Layer 3 of a small transformer language model trained on English Wikipedia (15 layers, counted from 0, width 128).
A neuron's activation on a vector x is GELU(gate . x) times (in . x), where the dot is the dot product.
The model reads these tokens: " of" " the" " C" "al" "ous" "te" " G" "ul"

The vector x that enters this layer's MLP at each token. A number n stands for (n - 500) times 0.0066.
0 " of": 348 198 392 563 492 363 605 400 465 323 477 473 464 581 408 436 599 298 573 456 338 429 360 425 528 582 669 607 358 443 389 494 258 518 623 444 529 527 235 484 470 484 535 731 590 527 582 276 519 382 396 398 416 423 436 409 436 564 432 590 387 578 594 652 403 331 470 288 502 477 328 614 457 447 491 722 568 635 565 595 433 455 590 258 689 519 309 603 460 312 595 667 298 473 643 499 467 387 415 540 380 630 536 421 321 556 584 223 391 609 246 376 474 407 351 529 255 479 369 323 476 487 453 586 488 491 489 567
1 " the": 256 111 532 607 489 388 452 446 371 563 431 337 689 488 381 470 611 333 477 463 319 546 413 402 672 391 578 443 540 448 288 357 382 334 465 598 468 598 275 505 456 464 475 697 467 491 636 339 369 314 315 394 577 363 374 362 515 604 411 588 418 486 550 563 498 363 434 322 570 443 549 584 406 554 631 524 421 756 486 633 404 678 533 394 509 517 365 486 345 419 622 627 294 511 506 613 426 448 556 511 199 599 537 363 338 362 338 451 612 424 225 297 599 459 368 637 473 539 432 331 590 429 420 471 448 396 406 574
2 " C": 331 23 448 577 476 613 506 430 530 611 489 463 569 349 370 364 490 445 500 510 319 473 239 361 483 307 538 613 530 368 384 533 349 520 493 335 444 603 342 452 358 527 483 685 557 617 530 333 528 435 418 413 579 414 484 293 436 531 418 595 551 491 526 653 533 370 564 315 346 476 532 520 415 514 481 604 640 614 631 564 416 549 573 487 531 583 494 451 443 418 471 694 211 433 591 585 755 392 262 466 486 460 490 386 512 374 392 643 556 642 285 429 514 453 479 537 514 384 499 297 629 498 524 414 555 444 477 396
3 "al": 315 109 325 605 430 313 569 518 472 560 400 306 569 429 362 400 542 458 345 579 576 529 366 432 595 366 592 363 598 437 483 441 560 488 552 391 505 497 313 449 403 701 533 675 504 573 503 372 465 700 434 314 696 333 385 400 585 541 404 464 571 524 683 690 439 366 704 285 459 452 479 555 348 530 439 457 495 478 366 646 389 543 640 401 373 525 467 436 502 337 534 543 375 499 553 491 416 385 409 424 394 525 544 619 359 244 503 502 587 580 261 343 650 414 529 513 453 572 400 361 447 467 535 395 545 259 558 422
4 "ous": 412 272 424 654 514 435 555 410 488 544 469 364 414 368 366 432 482 482 464 583 544 505 513 451 376 337 564 438 634 298 468 329 239 435 635 508 419 510 258 400 587 546 690 464 538 530 615 441 469 638 395 378 637 464 434 365 556 531 397 659 647 611 579 617 431 354 472 339 541 449 483 614 360 324 474 487 429 565 573 440 358 500 488 358 485 489 451 509 458 508 704 491 233 420 513 429 329 355 517 527 546 615 674 566 402 436 410 497 478 441 391 318 606 389 486 493 536 537 627 368 497 456 574 630 514 604 531 423
5 "te": 462 283 496 558 493 511 589 307 471 500 377 362 435 459 364 358 524 504 460 549 605 423 428 428 592 533 537 423 562 398 440 339 525 432 473 530 530 661 318 465 497 481 573 800 466 684 762 348 547 359 305 437 665 360 280 347 454 468 416 594 619 528 673 548 562 335 459 438 324 479 471 571 520 609 549 554 389 490 632 485 295 539 575 391 312 383 328 499 293 343 695 536 342 562 330 490 374 467 387 430 307 478 483 598 463 403 372 626 541 591 323 469 561 524 366 518 489 575 613 409 584 518 503 458 490 577 514 432
6 " G": 397 43 388 552 463 529 507 383 457 568 486 392 594 313 360 359 550 408 593 556 384 514 342 246 525 515 639 816 626 441 424 485 391 535 315 450 379 520 365 430 522 384 432 708 673 556 651 289 456 556 536 373 546 529 514 338 577 408 426 608 509 516 556 593 459 394 554 500 407 454 465 631 369 550 458 449 598 564 557 517 369 604 586 428 676 453 469 410 537 442 532 635 307 462 573 550 557 517 322 517 469 595 598 344 579 579 446 579 520 718 173 306 385 394 514 418 472 477 498 374 421 466 575 409 711 493 542 422
7 "ul": 343 61 463 582 614 408 382 458 442 517 349 367 505 346 358 396 666 570 417 563 465 421 514 457 366 468 645 435 414 481 422 370 405 481 483 315 455 316 357 446 520 442 592 596 499 497 652 431 335 621 594 258 632 467 312 321 653 513 435 475 574 553 564 700 478 407 492 633 466 475 438 571 501 327 411 432 615 468 496 501 350 412 731 383 376 472 407 357 513 448 338 692 280 503 595 591 365 513 426 517 529 657 504 541 349 461 488 407 550 513 339 351 596 457 621 470 434 587 510 375 467 473 509 374 523 554 592 418

Each question shows the input weights of one neuron of the MLP. A number n stands for (n - 500) times 0.003.

n94 gate: 586 517 500 550 496 436 511 597 504 452 417 548 446 557 505 429 359 587 475 504 521 579 519 465 446 584 463 583 439 494 461 438 432 413 401 597 625 504 522 344 522 490 588 490 617 443 622 484 422 613 446 543 498 427 473 626 546 480 471 556 458 449 555 496 531 512 469 594 442 541 457 483 508 464 542 478 415 449 451 544 381 352 318 476 522 526 472 554 458 605 444 541 449 400 556 484 494 474 559 537 332 565 444 609 579 468 437 429 535 696 524 574 508 289 490 637 525 454 612 488 551 529 496 545 494 390 543 426
n94 in: 523 641 543 467 388 416 539 550 334 453 522 520 472 531 542 411 451 578 496 574 489 570 426 515 375 603 557 489 401 498 480 474 455 452 392 515 554 512 491 483 522 445 415 528 604 479 572 331 447 449 467 500 539 500 540 608 537 455 633 648 524 419 525 473 630 448 457 437 508 502 410 428 557 484 429 569 326 422 539 438 546 435 426 538 523 603 490 625 582 509 329 417 507 400 453 459 508 397 385 536 464 529 439 560 475 408 459 453 532 586 343 306 534 506 478 542 538 470 656 478 556 616 515 560 607 473 541 516
On which two tokens does it fire most, strongest first? 5 "te", 4 "ous"

n71 gate: 444 514 457 589 611 438 513 654 608 541 428 567 439 348 742 537 509 541 497 516 482 573 559 470 363 635 525 551 450 733 506 360 343 553 415 386 518 638 415 493 558 631 275 396 581 434 432 437 616 482 544 374 608 516 494 292 485 442 296 461 265 447 268 503 503 316 579 414 582 663 613 398 418 547 436 509 564 626 423 476 503 481 547 385 571 509 596 387 547 572 521 391 640 588 584 538 597 586 487 557 411 370 572 726 542 584 657 485 359 380 535 289 389 663 555 634 386 370 589 694 518 567 584 509 326 446 332 410
n71 in: 678 510 466 523 486 451 692 402 329 616 552 257 387 577 423 549 435 372 293 448 450 384 517 586 538 602 648 539 415 464 479 460 444 497 527 483 431 487 533 462 554 589 488 417 550 420 500 677 571 303 371 670 691 393 522 561 478 426 626 634 497 500 536 464 445 607 426 383 461 552 340 534 505 649 669 610 482 440 348 522 412 506 480 633 497 503 646 526 587 448 620 452 517 413 732 424 560 403 477 453 698 451 670 661 453 281 446 307 612 548 527 449 378 497 583 476 536 521 481 417 534 457 428 593 588 506 535 527
On which token does it fire most, and how strongly? 7 "ul", at about 0.46

n149 gate: 617 326 586 520 532 519 471 332 485 502 500 479 470 320 423 535 347 512 505 691 481 525 588 461 484 377 581 641 733 502 606 525 539 459 550 565 526 556 569 497 358 402 472 528 558 363 448 420 559 497 671 396 463 417 514 482 420 404 360 383 505 402 477 461 459 527 593 557 515 612 510 478 597 545 405 479 407 644 547 649 626 493 533 518 400 452 516 457 465 394 517 502 585 422 444 526 524 559 597 423 571 493 372 561 539 653 507 421 565 535 642 474 297 493 560 537 514 426 589 414 599 470 383 605 460 376 560 467
n149 in: 520 670 460 473 332 491 478 566 429 478 609 598 626 525 364 403 484 581 521 440 502 533 374 477 556 598 431 383 464 532 450 481 302 412 453 475 507 465 560 487 571 493 402 474 548 511 394 510 360 649 493 606 512 529 530 486 623 458 506 535 430 524 603 544 559 490 414 611 475 424 505 578 362 536 559 356 434 507 512 424 605 571 405 412 647 455 569 548 431 416 356 351 362 521 486 464 542 490 377 557 589 681 544 446 507 471 458 628 394 551 381 515 561 507 582 465 482 513 507 302 549 470 420 407 584 594 490 502
On which token does it fire most? 6 " G"

n89 gate: 608 631 579 534 409 440 620 408 370 526 683 618 377 563 365 470 509 462 525 465 480 606 441 461 571 569 552 566 585 482 357 439 389 516 547 525 550 367 359 456 533 594 363 443 405 498 589 570 542 406 402 521 481 583 518 498 476 634 577 514 636 476 439 361 550 441 477 534 379 417 532 530 372 394 449 441 597 623 631 523 488 355 415 620 478 550 507 592 489 486 518 622 549 557 566 542 493 423 507 609 463 408 461 440 568 396 451 421 566 597 498 554 537 586 572 396 554 439 504 461 553 655 441 496 489 573 472 487
n89 in: 380 489 495 464 498 457 544 510 344 495 585 469 301 531 625 543 403 467 391 510 481 463 450 544 514 535 639 602 500 495 514 448 577 607 313 573 493 372 629 322 526 732 384 470 505 546 494 484 527 432 490 330 572 487 486 538 354 435 488 563 582 452 500 588 543 423 493 344 359 610 476 498 422 547 552 537 482 609 311 556 474 545 490 574 498 525 683 520 569 449 391 472 615 368 498 663 502 608 464 430 406 502 490 434 481 344 535 525 439 493 518 676 470 577 579 525 536 460 586 450 500 525 495 643 528 639 618 540
On which token does it fire most? 2 " C"

n310 gate: 513 446 505 607 387 420 386 546 512 498 520 538 560 493 468 639 591 561 599 520 469 702 590 486 542 534 520 650 585 599 530 356 625 498 641 423 471 604 500 535 498 428 440 574 400 505 577 497 488 512 482 624 554 436 490 578 566 400 624 360 413 602 634 543 430 598 561 384 551 418 624 440 392 657 505 512 446 569 409 449 435 423 508 492 479 397 547 578 392 520 573 348 425 393 386 556 488 525 523 394 598 462 389 375 413 485 559 507 459 453 636 713 488 283 565 445 478 558 531 605 554 488 562 576 447 585 642 486
n310 in: 508 536 495 620 379 551 446 477 580 564 480 445 484 394 456 539 478 384 495 320 479 565 498 562 532 522 507 697 388 451 606 524 513 556 539 415 453 491 580 532 698 482 571 464 488 512 610 599 577 813 450 527 471 373 411 495 597 551 601 498 444 591 622 557 500 479 623 506 641 563 528 429 475 627 588 598 467 473 461 576 461 417 458 538 568 436 429 520 585 428 570 491 431 624 355 491 514 482 540 439 546 535 441 615 410 561 715 563 514 640 500 546 466 464 589 451 632 532 568 475 527 592 581 365 324 498 574 456
On which token does it fire most, and how strongly? 1 " the", at about 0.55

n389 gate: 536 523 623 484 599 419 538 655 469 568 539 300 625 541 565 447 496 500 496 616 443 476 573 559 506 527 447 562 509 476 390 462 467 606 514 557 572 473 462 356 479 508 395 450 628 361 542 416 431 484 548 495 487 612 498 532 521 465 506 493 480 314 467 584 413 507 398 630 632 394 485 305 442 549 631 675 614 493 540 533 666 545 520 382 414 432 500 573 617 484 541 586 493 591 540 555 526 583 405 605 538 496 425 453 533 480 500 587 439 502 556 536 574 491 431 523 417 475 535 434 534 572 453 496 380 471 554 464
n389 in: 483 500 542 591 372 525 616 287 458 477 507 553 498 539 505 452 496 456 522 469 446 461 529 457 529 573 495 528 542 593 412 455 429 453 573 422 573 602 512 725 562 433 606 463 453 579 503 531 454 503 557 436 504 340 457 498 536 535 492 443 632 487 440 361 453 417 498 578 530 533 444 650 536 445 432 300 365 524 595 493 322 511 516 587 511 532 567 477 424 333 568 519 684 546 630 477 454 475 495 625 507 613 450 524 554 484 456 498 613 434 587 533 480 429 525 445 423 535 524 490 577 571 574 583 592 548 565 487
On which token does it fire most, and how strongly? 1 " the", at about 0.22

n143 gate: 625 675 452 498 531 527 506 569 524 489 534 378 573 523 644 641 560 462 480 459 438 478 435 404 549 544 443 467 467 494 511 482 529 450 475 555 436 532 440 575 472 528 488 416 512 473 620 688 458 416 494 523 432 369 591 416 580 458 473 445 440 345 471 514 490 282 452 563 463 410 502 639 466 475 366 434 506 590 378 594 623 538 423 525 467 535 521 516 481 508 496 545 516 409 531 544 576 564 580 533 532 565 443 439 459 423 514 625 518 500 380 511 436 514 472 520 471 596 481 410 532 484 560 490 555 576 557 475
n143 in: 463 406 528 489 580 582 570 500 427 508 630 371 421 637 662 679 528 375 439 467 571 651 509 571 478 562 397 462 506 648 448 660 464 469 541 513 560 464 484 597 542 437 452 367 492 467 585 631 526 610 432 507 491 448 587 493 592 451 518 530 493 424 545 605 479 313 532 503 477 544 508 485 569 510 486 433 413 530 405 540 407 377 565 527 531 509 500 559 545 559 512 470 524 581 481 461 473 573 434 490 509 670 458 474 424 443 541 568 546 429 317 527 502 575 484 570 427 480 448 563 560 515 502 494 536 565 352 455
On which token does it fire most, and how strongly? 1 " the", at about 0.82

n443 gate: 510 497 502 565 526 421 449 700 447 546 532 513 507 561 615 615 452 514 533 549 422 541 534 538 443 510 517 668 542 623 583 373 535 230 408 535 441 484 490 363 550 548 596 412 591 456 329 725 490 540 483 463 592 467 362 376 482 338 491 524 559 532 634 467 519 671 656 339 526 583 416 441 532 459 460 427 630 449 481 569 595 461 554 565 465 389 612 525 470 453 484 428 385 507 657 461 525 430 490 559 382 498 469 553 464 588 384 522 448 346 379 467 454 427 450 565 484 500 537 465 449 466 568 549 498 389 473 406
n443 in: 481 430 464 595 428 485 575 439 485 459 562 283 589 438 475 461 609 451 360 518 440 374 531 473 454 411 555 403 595 520 434 654 442 564 695 500 613 595 467 396 541 425 412 505 522 572 491 557 449 473 393 456 543 444 547 563 449 285 534 435 525 467 545 473 527 590 356 580 497 398 522 605 602 313 618 529 439 515 451 568 565 618 428 751 488 521 488 378 519 474 658 538 585 580 488 522 529 434 629 478 576 692 640 482 642 598 477 394 600 645 526 476 515 390 505 327 468 440 596 629 431 591 431 527 502 570 534 481
On which token does it fire most? 4 "ous"

n377 gate: 479 584 573 549 530 511 367 485 494 500 585 445 550 584 506 479 340 677 448 571 653 492 682 503 420 645 620 362 438 470 591 458 690 325 577 497 340 553 488 609 553 394 429 631 361 549 513 461 536 426 650 509 528 532 429 563 657 550 614 412 633 594 544 525 683 491 291 507 470 394 432 489 431 431 648 479 462 680 427 411 694 514 526 427 546 560 489 597 340 566 575 363 614 497 428 447 559 544 457 481 709 500 371 648 596 455 584 542 632 620 424 438 377 351 479 495 557 434 533 421 492 399 508 387 574 563 383 628
n377 in: 333 523 607 552 572 476 423 417 548 471 543 611 505 443 546 653 554 478 425 451 409 402 388 657 567 435 350 492 427 457 374 548 562 367 392 583 566 413 723 481 617 449 514 563 391 536 431 491 444 476 607 538 508 400 325 413 540 747 663 600 325 548 503 483 456 528 581 377 489 558 536 412 503 645 413 481 398 531 443 428 539 364 411 518 571 566 484 454 435 491 365 482 409 550 575 546 519 471 448 363 441 500 591 559 497 377 545 722 580 387 315 733 463 565 272 395 596 434 552 309 494 525 506 644 412 661 672 396
On which token does it fire most? 5 "te"